Layer 12 of a small transformer language model trained on English Wikipedia (26 layers, counted from 0, width 128).
A neuron's activation on a vector x is SiLU(gate . x) times (in . x), where the dot is the dot product.

Input weights of the MLP neurons that the questions are about. A number n stands for n times 0.008.
n15 gate: -13 -1 50 33 32 12 21 44 -14 25 39 31 12 -21 -46 -40 18 16 -23 72 11 10 -44 -12 77 4 2 -12 -2 15 2 -20 16 63 48 16 -59 -24 -6 23 -28 30 47 -48 -4 1 13 51 -8 6 -13 -3 3 -25 -41 8 8 14 -26 -46 -7 29 -10 6 -39 7 -6 -2 -36 -8 21 -44 -17 -21 25 -34 -36 32 32 12 17 -47 43 -23 -2 -32 7 9 -1 38 -8 -13 -30 -37 9 7 16 0 -53 4 25 43 -1 -26 -11 -43 -52 -29 -3 -11 -17 1 6 36 -17 40 0 -65 21 37 10 47 -1 32 43 7 29 38
n104 gate: 11 -5 1 33 -15 44 3 44 31 8 -11 -22 6 2 17 30 44 32 22 38 -15 22 -13 34 15 -3 -9 13 11 -9 -13 -25 -1 -17 -14 -13 -17 3 -30 1 9 -18 -32 6 3 -35 19 -6 13 10 9 -21 10 1 -36 7 6 -1 -21 15 34 -14 34 -19 -11 -11 42 -8 -2 -8 -42 -19 -7 8 15 -41 14 -15 -12 6 -18 28 6 7 33 -6 -40 25 13 43 16 -10 -21 1 1 -19 8 22 9 14 22 -10 3 -48 18 -32 -5 15 -17 -9 20 15 -8 12 19 -2 10 -28 -9 11 9 70 -5 5 -24 40 -11 -18
n120 gate: 6 26 -28 22 -26 -4 14 19 6 14 6 -8 -6 -12 26 -1 -8 43 12 22 -4 -21 28 -22 17 -26 -1 -8 7 -12 20 -5 -24 -22 -3 -10 52 12 7 18 1 14 12 -2 24 -14 2 -10 59 15 -1 13 -11 1 6 6 50 -5 -15 -8 -22 -8 -15 -34 37 -41 -12 14 -1 -6 21 18 24 38 10 -34 11 -38 -11 29 -47 5 -17 -8 37 -6 -33 16 -8 -39 13 0 -4 6 35 3 -24 -29 22 1 -15 -4 15 11 -17 -18 30 -15 -53 -21 2 48 -8 30 -4 19 3 -5 2 -4 2 -17 -4 -16 20 17 31 1
n121 gate: 28 -32 3 -35 -3 3 -21 -16 13 61 11 -58 -35 -39 -22 18 -4 18 8 -1 -57 11 2 -19 8 -19 -9 40 -29 -25 -12 -4 -30 4 -45 -21 6 -8 14 0 -8 -45 -37 27 -4 6 19 23 -55 -58 10 -7 16 40 49 -62 32 1 -82 -5 -56 -32 -29 -14 1 40 63 -8 43 28 11 29 -20 -27 50 -16 -47 40 -35 -31 -23 -10 -18 3 -9 -44 -21 -27 46 6 -4 22 -8 -6 71 -18 -23 -16 -27 -7 -14 22 21 15 14 -5 -7 -63 86 12 -17 -51 3 37 14 -51 -26 -28 6 -3 39 55 -38 -24 -7 -24 20 -59
n147 gate: 3 -16 4 6 -7 -3 -15 44 22 -4 -25 -35 6 17 8 13 2 -25 -4 32 -22 4 -2 -15 -2 -27 -6 -1 40 41 1 -18 -10 -32 -5 -18 -65 11 11 12 -14 -12 4 -31 45 -11 7 29 3 6 -2 17 4 -3 -21 -11 -2 15 29 18 44 4 -35 -15 4 2 16 25 -43 15 -31 8 6 -9 -30 -25 -17 16 -18 -2 31 -33 12 -24 -5 -1 -11 34 13 27 -5 -31 0 -10 4 27 6 26 -37 -7 29 30 3 -33 27 -9 44 6 13 -10 3 -27 14 4 -4 31 -17 21 -1 0 20 5 19 0 -8 -14 -10 5
n181 gate: 10 -19 7 24 13 -31 -49 47 38 -8 -7 29 -5 9 -13 -10 25 17 -36 15 -4 -45 19 -34 -5 -13 -25 -12 -37 -21 13 12 9 -11 7 25 24 -48 12 10 29 35 -18 1 5 36 -25 -29 34 -20 8 3 -50 -10 -30 -1 39 -10 10 15 7 -5 4 -16 14 10 1 -15 -18 -10 -3 17 -12 31 29 -27 -2 -30 1 -37 55 -19 -11 -21 38 -34 -6 -31 -52 7 40 6 -18 -55 -9 -32 18 -29 26 -15 1 10 -9 19 -25 -8 -27 7 29 15 -28 -14 -7 25 16 -3 -29 27 36 42 -17 -4 3 41 15 36 30 3
n185 gate: -38 -58 -11 -3 7 17 1 46 58 -23 7 19 -14 -19 2 13 21 18 -3 31 -8 40 -17 35 23 11 -6 16 -25 -38 34 31 -83 6 -12 -21 -20 -44 5 -8 -18 30 24 -52 33 -53 43 -24 7 -1 1 36 22 -49 -8 10 -2 -43 11 -51 -37 -1 11 -10 -33 -32 -11 4 -30 -31 -8 8 -20 -30 8 6 -9 23 25 27 -19 43 4 16 42 6 23 6 3 3 26 32 -28 -31 9 -48 -3 95 -14 -4 -30 45 -40 34 -7 5 -9 -19 -12 -17 -15 31 -36 39 -4 17 23 -59 4 45 9 -4 7 3 3 -62 7 -24
n230 gate: 8 -2 37 -15 12 27 -45 14 -15 -29 -5 41 16 22 -3 -25 33 -22 -52 44 40 35 -4 -5 -10 -15 -16 -35 -7 -12 10 41 -2 -30 56 -6 -21 -35 -12 -28 -27 55 28 -27 10 28 18 5 21 -7 30 58 2 24 -20 -10 14 7 52 -46 -25 27 9 -24 -34 32 -6 -61 33 20 -6 31 -11 -38 -13 2 -26 15 -1 16 4 10 77 34 17 42 41 13 -2 11 22 33 -22 -26 38 30 4 -23 32 15 9 2 22 -50 38 36 -2 -22 30 23 -20 -32 -49 -2 -3 -43 -5 2 7 14 -1 -47 -11 -12 -20 -33 21 3
n242 gate: -23 8 -35 -19 -10 41 -1 -22 27 -1 21 24 -17 1 33 1 25 -46 68 -32 -48 25 5 9 -4 -45 -7 -7 18 -32 -27 31 -20 22 -26 12 15 35 34 4 -20 15 6 26 -8 24 26 -7 -64 4 3 -3 26 -14 -40 23 -26 15 16 7 36 11 2 4 -35 1 -15 -35 -34 21 -15 25 12 -34 6 14 -45 -28 -18 -44 22 -30 -33 -25 -9 14 11 -21 -28 -28 -26 18 -24 -3 23 -1 24 10 -18 -1 -41 -6 -17 -5 -7 33 16 29 -31 -8 -28 -36 -3 -21 -38 -18 27 11 -26 -39 1 -17 -19 5 -3 24 -21 -29
n319 gate: 46 60 30 26 34 39 -15 67 24 28 -13 19 -50 -9 -23 57 -2 -19 -9 33 15 13 -32 -1 -17 -15 -5 -7 -9 -15 15 27 -19 -36 -22 -3 -53 20 4 -37 6 80 22 7 -50 -25 1 -12 6 -6 26 31 -22 14 29 62 -6 36 -34 12 56 -18 37 18 -9 12 19 7 -57 -37 32 2 -60 -11 -19 -23 -5 18 -10 37 7 -17 -18 33 29 -12 -11 -27 20 -55 17 3 -33 26 35 -10 35 18 -52 19 -25 26 -31 -72 -25 17 -86 -68 27 -5 0 20 -15 -1 -17 -33 -1 -44 8 -14 -21 -54 22 13 21 16 7 -4
n15 in: -47 46 -16 47 4 -25 -23 3 20 41 -9 7 23 -28 26 -37 2 -5 10 18 6 3 -15 40 11 42 28 -23 24 -13 -20 -10 -7 -9 58 12 -13 8 -28 -27 38 90 -2 -51 13 30 -2 3 17 29 -19 -7 22 36 -2 -23 21 -20 -23 -16 -29 13 -7 -16 2 31 -34 -17 -3 6 71 28 26 26 -5 6 -26 -42 -5 -13 8 45 32 -2 -11 -8 18 -45 37 -49 50 0 36 -44 13 -4 47 -17 1 -2 4 -1 -23 -30 34 18 -34 25 -8 7 35 0 2 13 -12 35 -36 -49 -2 -23 40 27 2 10 -25 -14 -22 59
n104 in: 17 18 8 -13 -2 -10 0 -1 7 3 -23 14 -11 -28 -11 17 -3 -14 -7 25 15 8 -40 41 21 10 11 26 15 -30 -24 -1 -1 -32 -3 -12 5 40 10 -11 -35 -39 17 1 -44 -4 2 -22 -8 6 -21 8 32 0 -23 37 1 30 -11 31 -8 29 -7 -5 -17 -8 23 -10 7 31 31 13 16 20 17 -31 -2 -12 -42 -30 -24 16 24 -3 11 6 10 21 21 24 29 1 43 -23 -4 -9 5 -1 18 1 12 -4 20 -44 1 -31 40 25 46 -7 4 25 0 16 24 -34 -34 28 43 -13 -15 -24 -9 -32 13 12 15 10
n120 in: -21 7 -25 19 -42 8 -8 -10 4 29 13 2 -1 -21 25 30 -49 -11 5 51 21 1 52 -33 -1 -9 -22 -15 -3 9 -14 -8 12 -22 -12 4 7 -17 -19 50 9 2 -26 3 43 11 3 32 16 -36 -37 33 5 16 42 19 48 -48 18 -22 30 -1 -31 -6 62 6 20 9 27 -24 21 30 7 -7 7 7 13 18 16 47 -5 -16 -7 -9 53 -25 5 -6 29 4 43 -23 -14 -13 -1 9 -10 -49 -1 38 4 -19 -25 -28 14 -24 48 15 49 -1 20 -4 21 20 -23 -22 32 -17 -45 40 28 -15 5 27 13 -21 -6 9
n121 in: 39 -2 -31 -17 -11 80 -7 13 -25 -9 35 -12 -10 42 20 4 -9 7 -11 1 -2 27 -1 -15 26 7 9 14 -7 -9 17 -39 -37 12 1 -1 17 -24 -64 30 38 18 -15 51 31 -14 70 -3 -9 2 -8 24 48 -23 -9 -12 20 20 -18 3 20 -6 8 -3 2 -13 13 20 22 15 2 39 -82 26 56 -2 24 16 4 19 -31 41 -4 -40 34 8 -41 -89 19 3 8 26 8 -11 44 12 -25 -52 20 -16 -18 1 -10 -20 26 7 5 9 -49 13 21 23 -5 32 -34 33 14 -15 -41 79 56 15 16 20 -21 -11 -38 20
n147 in: -4 33 9 -13 34 -24 27 -34 16 -21 27 18 32 19 -29 17 -20 4 -2 9 -11 23 8 -49 18 -31 19 32 -13 -19 -4 -32 -12 -5 -11 26 31 1 9 19 -9 -19 -18 -6 -45 -21 16 -25 4 12 -7 16 8 -21 10 19 28 -8 11 25 5 15 -24 32 -9 26 31 19 21 10 1 -25 24 -17 9 19 -35 -7 20 58 -13 7 -18 -36 8 16 1 -2 -41 25 -7 13 26 1 -50 5 32 -14 -32 33 23 -15 -34 -33 5 -17 7 13 -19 -28 -12 30 -4 -32 -25 -35 -9 -5 5 27 -10 -29 11 -21 -27 21 14 -18
n181 in: -4 16 30 2 31 -36 -25 21 7 12 -10 -65 2 44 5 48 62 39 -13 -3 2 -7 43 34 20 -30 12 -5 -9 -11 -1 -5 0 -16 22 -1 -40 -29 -48 -8 22 2 10 -80 -2 17 2 -44 27 -1 45 -12 -4 31 7 -30 -6 -56 13 -6 -41 7 -27 -1 -14 13 22 4 -29 13 -9 -7 -38 -9 -25 -28 16 -7 36 -21 37 13 -11 -10 19 -6 -6 -12 0 16 49 32 6 3 -16 25 5 -18 -18 -37 -3 19 22 -22 19 -30 -18 -7 -1 33 16 -6 -5 -23 10 17 -16 -32 -10 -14 -28 7 40 11 10 -13 -19 7
n185 in: 2 11 8 37 -20 -19 -18 -5 -29 30 41 -14 -31 -31 29 15 -46 47 4 -25 2 29 23 -2 -16 35 24 9 26 2 16 34 -14 9 57 -46 22 -30 -3 2 -43 -11 -5 6 34 -37 17 15 2 -22 -2 35 24 -12 -34 -14 38 -15 44 -80 -2 -8 23 15 26 -21 11 26 -16 -18 2 41 3 -46 -21 -2 -23 -39 16 -32 -34 50 -17 8 15 -31 14 23 -4 -37 -17 -29 -67 -37 10 -59 6 0 -48 16 -47 10 5 8 -49 33 1 -18 -35 2 2 -28 24 -20 30 -4 -16 -22 4 -14 63 39 2 5 36 34 -2 -28
n230 in: 16 26 -3 1 -3 -3 -20 -20 -60 70 -30 -9 -38 -34 9 38 -15 -5 -26 -19 -42 -22 -36 -5 15 -6 -21 0 33 -29 -47 -20 27 -14 -23 24 15 -15 -42 11 13 50 5 52 53 34 -18 0 -48 2 3 9 -26 -21 27 -2 13 -58 42 35 -3 42 7 62 -7 -35 7 24 11 5 41 51 41 -3 33 0 19 -1 11 -4 61 1 -11 -28 3 0 -2 -7 -10 -12 2 52 -10 35 -16 -9 52 16 28 -12 -23 -8 22 -9 16 39 5 29 10 41 -46 30 4 -20 -23 33 -15 -20 65 2 -37 -9 2 22 -41 12 19 -27
n242 in: -10 17 -18 -19 15 -24 -8 0 18 -8 8 -42 -40 7 41 35 38 3 33 -13 -9 26 11 3 30 2 -7 -15 -5 8 -6 -3 -18 23 50 16 11 -2 -17 -20 -26 -29 5 45 -6 3 27 18 -22 -22 2 13 23 31 -17 -11 17 -42 -30 -3 7 -7 42 -8 35 14 14 23 7 -79 -29 40 56 -30 -60 29 -26 -6 13 18 19 -5 37 -5 43 -35 -15 -16 -7 -1 -3 0 -32 -35 40 -26 -25 2 35 5 10 -14 32 36 68 36 -43 -16 33 -21 -28 14 -8 20 -32 -9 27 13 -28 -35 -27 14 -3 -8 -25 -21 24 -5
n319 in: -8 19 7 11 -14 1 69 36 35 23 41 -65 -51 -12 2 4 13 -72 -32 -17 -26 11 -34 5 27 33 17 52 -65 -14 10 18 24 14 56 -37 64 -22 -43 -21 20 -15 23 20 53 -1 67 3 -25 72 17 15 25 -66 -13 -28 40 31 -4 -12 1 22 61 5 -19 35 -54 -5 -48 -12 -17 -36 -4 -55 26 -26 -20 -15 -11 -74 -21 -39 11 56 13 12 16 4 -45 19 -41 -1 -23 -8 3 29 14 30 -33 23 -6 -37 -12 30 -57 14 14 -4 0 45 -5 7 -58 33 35 8 -18 3 -9 -28 59 7 17 19 26 18 -61 -40

Each question shows a token from some text and the vector x that enters the MLP there. A number n stands for n times 0.037.

" Ta": -24 9 -58 1 -23 -11 -26 -2 20 -1 -7 -36 -2 0 -15 -17 -8 -7 4 25 6 16 -12 -16 -9 -27 3 -1 7 -22 -27 7 7 -10 13 31 -14 -3 9 49 17 16 16 -20 -10 -3 -29 11 18 -5 3 -6 -9 40 -1 24 -6 -30 5 -3 -27 8 -10 -6 10 -33 -29 30 -14 -46 -7 16 3 -17 -7 1 -38 2 1 20 -10 5 -20 -5 0 15 -3 -26 -45 -15 -32 -51 3 45 16 -18 -11 -11 38 -2 13 -11 20 -41 -6 3 -50 19 -11 47 18 5 20 25 -11 -30 12 21 19 -3 14 16 25 19 21 17 -21 22
The most active neuron and its activation: n120, at about 4.5

"\n": -19 -26 -33 9 -2 -20 -25 -24 8 -16 -26 -21 -2 1 -26 -25 -5 13 15 35 -3 13 -48 -17 -25 -34 30 10 -8 -40 -23 20 -6 -13 0 -1 -9 -11 2 15 15 -34 -19 10 1 -15 -17 12 3 -6 -6 -9 7 22 -12 20 1 -31 11 -15 -38 -3 8 18 16 -64 -4 -6 2 -30 -4 13 18 -11 2 16 -22 -9 -11 12 -3 36 -4 -19 -8 15 10 4 -40 2 -32 -46 18 16 5 -34 -8 2 30 31 29 11 15 -48 -14 18 -8 -5 -5 26 15 -17 43 -10 28 -22 -14 11 3 -9 7 1 40 27 -5 18 7 0
Which neuron lights up most? n104

"at": -14 3 -26 33 40 -9 2 -27 -19 5 -11 -20 -1 24 -5 -14 14 5 21 -16 10 4 1 -8 -59 -2 10 -7 -16 -7 5 25 24 -4 1 -7 -29 6 -18 -2 19 7 -37 0 24 32 -21 -19 -3 -11 -7 20 -32 20 48 -7 -5 -23 44 24 -51 20 5 -19 15 -9 1 16 -6 -55 1 41 -29 -3 15 2 -2 -24 18 -4 12 2 30 2 -24 -10 29 -5 -30 -3 -42 -19 11 36 18 10 -12 5 2 -33 5 -24 25 -5 -34 17 -11 3 6 50 -3 -1 13 -19 17 5 9 9 5 5 -10 6 -17 50 18 -20 7 13
The two highest activations, in order: n181, n230

" English": -28 -33 -28 -12 7 21 12 -25 -31 20 -6 -5 -36 20 -9 -29 2 21 -7 -10 36 -37 -52 -39 -8 -30 44 14 2 -33 -18 -13 9 0 5 16 0 -7 16 29 35 -13 -9 -14 21 11 -9 1 22 -11 -9 -2 -3 15 -7 27 -19 -19 37 17 -28 7 -10 -9 -11 -16 28 15 -20 -21 -33 -9 -16 17 -9 13 -3 3 12 18 -9 10 10 -6 -9 -2 24 13 -33 14 -45 -46 -27 53 -5 -5 -29 17 7 -1 -3 5 18 -42 -14 33 -1 19 -26 44 6 -11 16 -16 15 1 -4 20 13 -18 18 13 43 -6 7 12 1 -16
The most active neuron and its activation: n15, at about 1

"van": -38 -28 -39 5 -16 6 15 -17 -22 -2 -9 -18 9 8 -44 -35 14 22 3 -10 39 -17 -2 -22 -11 1 23 -16 14 -24 -21 -17 16 11 -12 15 -29 -6 -18 7 27 -14 -29 -12 9 -6 -30 10 -10 9 5 -28 20 1 -4 -15 13 -18 12 3 -38 17 -8 -28 -11 -42 -8 1 -8 -43 -47 -16 -34 -20 -14 -31 10 17 8 34 7 1 39 -35 -8 17 27 -10 -28 -21 -64 21 6 28 -18 -11 -27 25 27 -20 -8 8 32 -23 14 23 -18 -9 -19 17 11 -21 -14 -6 27 -21 -10 10 9 -30 1 4 27 13 -23 8 0 -3
The most active neuron and its activation: n120, at about 0.9

" |": -14 -15 -44 -7 -10 -9 -15 -38 10 -10 -23 -26 -28 27 -16 -22 9 12 2 23 12 25 -11 -2 -24 -24 30 19 11 -29 -18 -26 13 -15 17 2 -32 -11 -6 -8 40 -3 5 -7 7 8 -20 -1 23 6 -17 -11 3 21 -6 7 -16 -8 20 -1 -14 12 24 31 14 -24 11 32 -16 -26 -36 21 -2 -16 14 7 -24 10 -34 12 -10 17 -4 8 -25 23 12 -2 -25 25 -32 -72 16 37 -2 -24 28 29 16 18 28 16 32 -44 -20 -11 -7 -2 8 41 26 -15 31 -7 17 -3 -21 31 2 0 -7 -1 32 24 2 -10 -18 -9
The most active neuron and its activation: n104, at about 0.75

" S": -31 -19 -55 -2 -14 -14 -3 -3 5 15 -15 -36 -10 24 -3 -21 15 1 26 52 29 -4 -29 -55 12 -25 23 -2 10 -3 -16 10 13 4 16 -6 -6 21 7 13 15 -10 -10 -6 -7 23 23 2 17 -10 -22 -13 0 22 3 24 -25 3 20 -4 -36 14 20 -20 14 -13 10 26 -32 -54 -27 11 -4 3 3 16 -34 -12 2 22 -13 6 5 -13 -11 -2 20 15 -44 1 -16 -15 -12 42 8 -20 -22 17 29 10 9 -3 14 -47 -4 -8 -13 23 -11 38 5 -7 18 -7 28 -22 6 17 11 20 34 -12 40 11 3 19 1 13
The most active neuron and its activation: n120, at about 1.2

" re": 0 -10 -41 9 -8 8 -11 -28 3 7 -19 -25 17 46 -25 -11 -10 -29 11 45 20 -42 -40 -13 -9 -10 33 10 -25 -19 -23 -23 -1 -2 -12 5 -37 -13 2 -8 35 -36 -7 -10 29 -3 -33 -6 11 -35 -7 -5 15 18 -22 1 -10 -30 -16 -24 -26 33 14 -17 8 -3 3 5 -26 -29 -13 9 -7 -35 4 15 -47 -13 -26 23 6 21 -23 -3 16 -12 -9 14 -18 -3 -41 -20 2 24 8 -14 9 20 19 2 33 -4 28 -20 0 18 -12 -9 -35 23 30 -6 27 1 18 -21 13 15 22 -11 20 -15 57 -16 -6 -13 -15 8
Which neuron lights up most? n147

" ": -23 -19 -44 -9 0 17 -16 -32 8 -9 -11 -13 -16 30 3 -21 12 -11 21 15 4 6 -11 -55 -20 -19 18 -19 5 -4 -26 17 3 22 -6 -29 -17 -17 12 4 20 -21 22 -5 -18 7 -19 5 22 -8 -7 1 -12 30 18 -12 1 -16 -12 4 -48 18 26 7 19 -23 -9 23 -31 -41 -21 21 1 -20 -13 56 -15 -25 -6 2 15 7 15 0 -2 7 10 -5 -34 -11 -34 -44 -8 53 21 -5 -9 5 35 -13 26 25 0 -26 -19 15 -1 15 -31 54 5 -27 20 -11 20 -19 -2 6 36 20 4 -7 19 0 8 21 -8 23
The two highest activations, in order: n242, n104

"ai": -17 -30 -53 2 3 29 -42 -2 13 15 1 -24 -11 -21 -19 -51 8 -20 19 0 21 13 -12 18 -24 19 6 1 29 -40 -22 22 -10 6 15 -15 -5 -10 2 23 -9 -2 -4 4 13 -4 -4 13 14 -2 -15 -4 -42 19 2 11 -16 -15 3 29 -7 20 39 -15 -1 -3 -30 -12 -1 -56 46 -29 -12 -15 -3 3 5 -12 -3 -19 13 15 -7 -5 22 34 20 -21 -5 -21 0 -15 -3 43 15 -30 -18 8 24 -37 -6 3 1 -27 -4 6 -30 3 19 36 -7 -1 -25 -10 -3 -36 13 53 -5 7 -13 30 30 -9 28 23 7 8
Which neuron lights up most? n242

"\"": -2 -4 -50 3 7 5 -2 -53 -14 14 -14 -24 -20 22 -15 -16 -1 -4 -14 13 13 7 -55 -12 -8 -18 11 7 7 -21 -1 -2 22 -19 -7 7 -16 1 4 -12 33 5 -25 3 24 12 1 -19 17 7 -15 -8 -14 32 -21 11 7 -5 20 26 -26 25 3 4 -6 -39 21 -3 0 -47 -10 21 29 -18 17 1 25 -6 24 8 7 28 18 13 -6 10 13 3 -28 1 -29 -41 17 34 30 -34 -7 10 19 15 20 15 7 -49 -22 13 -8 3 -26 38 31 -27 25 -13 21 -19 -4 18 11 1 19 -20 41 40 15 22 18 -8
The two highest activations, in order: n230, n242

" ex": -11 -17 -35 16 7 -3 3 -15 -18 -1 -3 -9 -7 28 5 -25 0 -23 -3 51 29 -4 -19 -12 -7 -20 29 19 -5 -35 -6 -2 16 0 -3 9 -19 2 21 11 6 -9 9 -21 20 24 -23 2 -8 -6 -17 -17 -12 14 -26 -7 2 -26 -2 3 -37 37 4 -6 13 -3 9 -2 -31 -50 -24 29 15 -21 4 26 -17 -7 -27 51 13 9 13 -18 -26 15 27 26 -30 -13 -12 -29 1 57 -24 -19 -6 34 35 -2 13 9 3 -40 -2 -1 -32 3 -21 41 3 0 13 -1 29 -37 -10 1 14 7 -11 29 61 -2 18 -11 13 -20
Which neuron lights up most? n230

"e": -15 -19 -30 -29 28 31 22 -29 -6 -7 -42 -41 -26 19 -50 0 -47 -3 13 8 -44 28 23 -17 6 -11 15 22 -1 -14 8 27 2 8 33 -23 -17 -34 -3 -27 24 -11 -18 6 11 -30 -4 -9 24 20 10 17 -21 29 11 18 -29 -7 10 3 0 -10 -1 10 26 15 -2 7 -8 -38 3 10 0 -1 -16 17 11 2 22 -12 -9 -6 17 -18 -9 -11 -12 -13 -14 11 6 -57 -29 29 -14 -8 -6 -5 33 -20 -3 16 1 -14 -22 21 6 -36 5 36 26 -37 24 -26 -15 0 7 27 14 8 -16 20 -5 34 29 -12 1 34
The most active neuron and its activation: n104, at about 0.85

" p": -34 -21 -42 24 -28 6 -38 -18 3 5 -6 -25 -12 13 -15 -20 19 -12 13 38 -1 -4 -41 -16 -5 -2 25 -2 -16 -19 -8 15 -11 3 -11 13 -40 5 7 2 26 -15 -5 -24 2 22 -2 2 10 -17 3 18 17 19 -2 -6 -9 -19 -7 13 -40 16 -7 -4 14 -16 0 13 -23 -42 -26 25 3 -22 4 3 -21 -18 -8 31 -5 18 -6 -34 -25 18 29 -9 -27 9 -29 -54 3 45 -10 -4 -3 -6 34 3 18 -18 6 -35 7 -9 -8 -2 -12 45 49 -32 13 -25 19 -37 -6 -17 24 37 -11 -7 42 -11 -3 13 -26 -7
Which neuron lights up most? n147

"ology": 3 -21 -46 6 -15 25 12 -14 -32 4 -19 -14 -58 19 -17 -27 -10 12 18 0 38 2 -41 -25 -14 -11 16 -4 15 -16 -19 4 13 -2 27 -13 -1 8 14 22 25 -18 19 -16 11 22 8 -23 1 -18 -14 7 -24 28 -28 10 5 -18 11 15 -33 18 5 -28 -4 -8 26 -1 -12 -32 -13 19 -13 -1 -1 35 -36 -3 -10 -21 20 10 10 -29 -1 9 -3 24 -26 20 -6 -30 14 33 -4 -21 -15 31 22 3 9 -2 5 -74 -8 -7 -3 32 1 47 14 -7 16 -8 28 -26 -14 28 4 5 25 14 56 1 14 -9 13 10
The two highest activations, in order: n104, n230

"mi": -2 2 -39 7 -31 10 -5 -4 14 24 -17 -40 0 38 -26 -6 -40 20 11 29 -15 12 9 4 -6 -11 11 46 -5 -33 -6 -18 -4 13 6 21 -23 -19 -17 7 -1 -17 -26 1 12 -35 -25 -16 23 4 -27 23 -13 -6 -22 21 -4 -3 -28 13 -26 8 11 -40 -16 -15 -19 16 9 -36 8 -12 -35 -6 -10 -37 18 28 -5 30 11 13 -12 -50 7 15 -8 -17 -15 -27 -60 -30 11 43 17 -15 10 20 -7 6 20 -1 16 -18 -3 -29 -2 -33 1 46 0 -16 6 5 -29 -31 -1 10 11 -10 0 24 35 -1 31 -17 0 -11
Which neuron lights up most? n121

"93": -10 -30 -38 12 -7 -10 2 -14 2 -8 -32 -18 -12 13 -21 -22 1 9 21 31 7 13 -33 -22 -18 -17 26 -1 -14 -42 -22 19 7 -14 0 -5 -8 -19 10 23 17 -25 -6 3 3 -1 -16 14 7 -18 -5 4 2 20 -17 11 3 -28 32 -3 -45 2 -1 29 -3 -57 -3 -7 -11 -49 -12 29 15 -14 8 4 -11 -18 -29 24 -1 29 -5 -17 -1 21 8 -4 -47 12 -58 -57 16 26 7 -14 -2 19 42 17 33 20 20 -43 -5 7 -2 8 -2 34 21 -9 34 8 17 -10 9 1 6 -6 12 -2 28 17 5 1 3 -1
The two highest activations, in order: n185, n121

" at": -18 -5 -41 11 -2 -4 5 -23 18 2 -22 -18 -15 8 -7 3 9 -4 -12 22 6 7 -27 -43 -29 -36 37 16 -8 -21 -9 -3 0 -16 -10 -3 -36 -5 9 -1 33 -8 4 -4 5 13 -36 18 14 28 -10 8 0 6 -17 -5 1 -35 -11 -20 -21 11 13 18 27 -37 19 -12 -18 -22 -25 26 1 -28 3 9 -10 -12 -38 15 -28 13 2 -34 -24 24 19 1 -39 -15 -55 -58 4 51 -8 -20 17 17 19 2 6 13 22 -40 -35 -9 -19 12 -2 56 28 10 18 16 -6 -28 0 -1 13 1 -12 -6 35 15 21 -9 -9 -38
Which neuron lights up most? n319

" f": -17 -10 -50 22 -29 10 -24 -20 6 1 -4 -18 -27 4 -18 -20 -4 -14 10 46 3 -13 -39 -29 -13 -21 31 1 30 -3 -13 25 9 8 16 14 -22 -6 4 4 23 2 7 -6 -19 17 4 2 9 11 -6 7 -1 11 -5 1 -11 -12 -17 -2 -55 50 7 -30 30 -19 18 11 -48 -30 -9 16 -7 -4 -2 22 -36 -19 -17 30 12 16 26 -26 12 4 4 -24 -25 4 -33 -42 11 41 -4 -19 -8 14 16 1 9 6 -19 -38 -2 18 2 19 -21 63 18 0 10 -10 25 -30 -1 -5 28 22 17 3 33 5 1 4 -16 -1
Which three neurons fire most, strongest first? n15, n230, n147

"ue": -10 -33 -46 -20 19 9 0 1 -25 -14 -22 -4 2 25 -10 -42 -4 16 19 18 3 14 -3 11 -11 11 58 -38 32 3 1 -14 -7 -18 28 -15 -44 -18 4 -1 6 -3 -33 -5 22 -14 8 -21 26 10 0 -15 -9 4 -35 -15 -27 -12 8 15 -29 15 -17 -31 7 18 -7 -20 -31 -2 23 26 -13 22 -1 3 -3 -11 -8 -9 29 2 -1 -15 12 34 2 -17 22 -3 11 -55 3 30 26 -13 -36 23 -2 -9 -34 11 -16 -55 12 30 -7 19 3 -6 -7 30 -8 -9 -10 12 -14 33 4 35 0 22 22 -3 17 -22 19 -13
The most active neuron and its activation: n319, at about 1.3

"ed": 12 -25 -50 13 -14 -10 11 -4 0 -3 -25 -20 -34 12 -12 -27 -4 13 -38 15 25 0 -25 -11 -16 -29 20 19 -14 -27 16 9 8 10 -9 -9 -13 -4 -7 40 35 -6 4 -5 5 -21 -6 -6 11 -20 0 27 -4 37 -32 28 -10 -39 -5 -30 -26 -3 17 6 9 -37 -3 13 -27 -38 -2 18 -5 -19 13 0 3 -30 -1 1 -12 18 22 2 9 2 2 11 -31 -5 -40 -58 -2 35 31 -29 8 14 34 -22 5 11 8 -40 -27 21 -29 6 -9 52 6 -23 32 3 -3 -21 -14 23 11 2 5 7 39 -7 8 3 -11 4
Which neuron lights up most? n185

"iv": -16 -2 -27 -1 -10 3 -3 17 8 37 -12 -45 -3 38 -12 -36 -11 -1 8 -2 -28 -12 -6 -4 -8 -21 51 -10 -2 -4 8 -8 1 7 -1 9 -10 4 11 32 7 5 -15 11 12 -8 0 3 -12 -9 -38 -13 3 1 9 51 -13 7 -15 -6 -32 44 -6 11 2 -26 -24 20 3 -42 -11 -7 -34 8 36 -19 -9 15 21 -1 31 0 21 -13 -14 3 7 -1 -8 -10 -40 -35 6 31 -4 -26 -15 22 60 -25 -16 -34 -11 -4 -20 8 -11 -47 15 22 44 -30 8 -23 15 -20 -15 9 20 20 11 31 11 46 26 -3 13 -6
The most active neuron and its activation: n121, at about 1

" pre": -9 4 -41 7 -1 4 10 -24 -12 3 -28 -32 -32 10 2 -14 -1 -9 17 51 -3 -24 -15 -34 -34 -20 31 2 -4 -13 -30 -2 -19 6 2 -9 -4 9 17 -13 32 -39 -6 -2 26 -4 -27 -28 22 -10 1 3 -10 13 0 -5 -21 10 15 -16 -15 20 -8 -13 6 -28 17 7 -22 -23 -28 36 -4 -20 24 6 -33 -11 -22 37 -8 11 1 -33 -32 6 30 5 -48 -10 -19 -43 -1 29 25 -3 -4 11 34 -19 35 -2 13 -39 -11 28 -16 2 -34 33 8 -9 17 -15 9 -12 -27 14 25 12 4 14 44 13 -3 -38 -2 -6
Which neuron lights up most? n319

" A": -10 -18 -54 20 -34 1 -20 -22 15 26 -10 -23 -14 15 -29 -29 13 -21 -7 21 11 -4 -25 -27 -8 -26 9 8 0 -17 -16 -9 2 -17 -9 26 -23 -5 5 24 15 -23 -12 1 1 -9 -17 19 32 -35 -14 -22 14 29 -2 23 -6 -3 31 -7 -37 8 17 17 10 -4 -27 31 -16 -55 -43 13 1 -7 3 -21 -29 -13 -4 28 -6 28 -8 -20 -18 -2 11 7 -27 26 3 -28 -6 25 10 -17 -19 6 27 -7 -5 -6 27 -46 6 2 -11 8 -27 39 26 9 27 16 28 -9 -4 34 8 16 -3 -7 44 22 8 21 5 -9
The most active neuron and its activation: n120, at about 1.4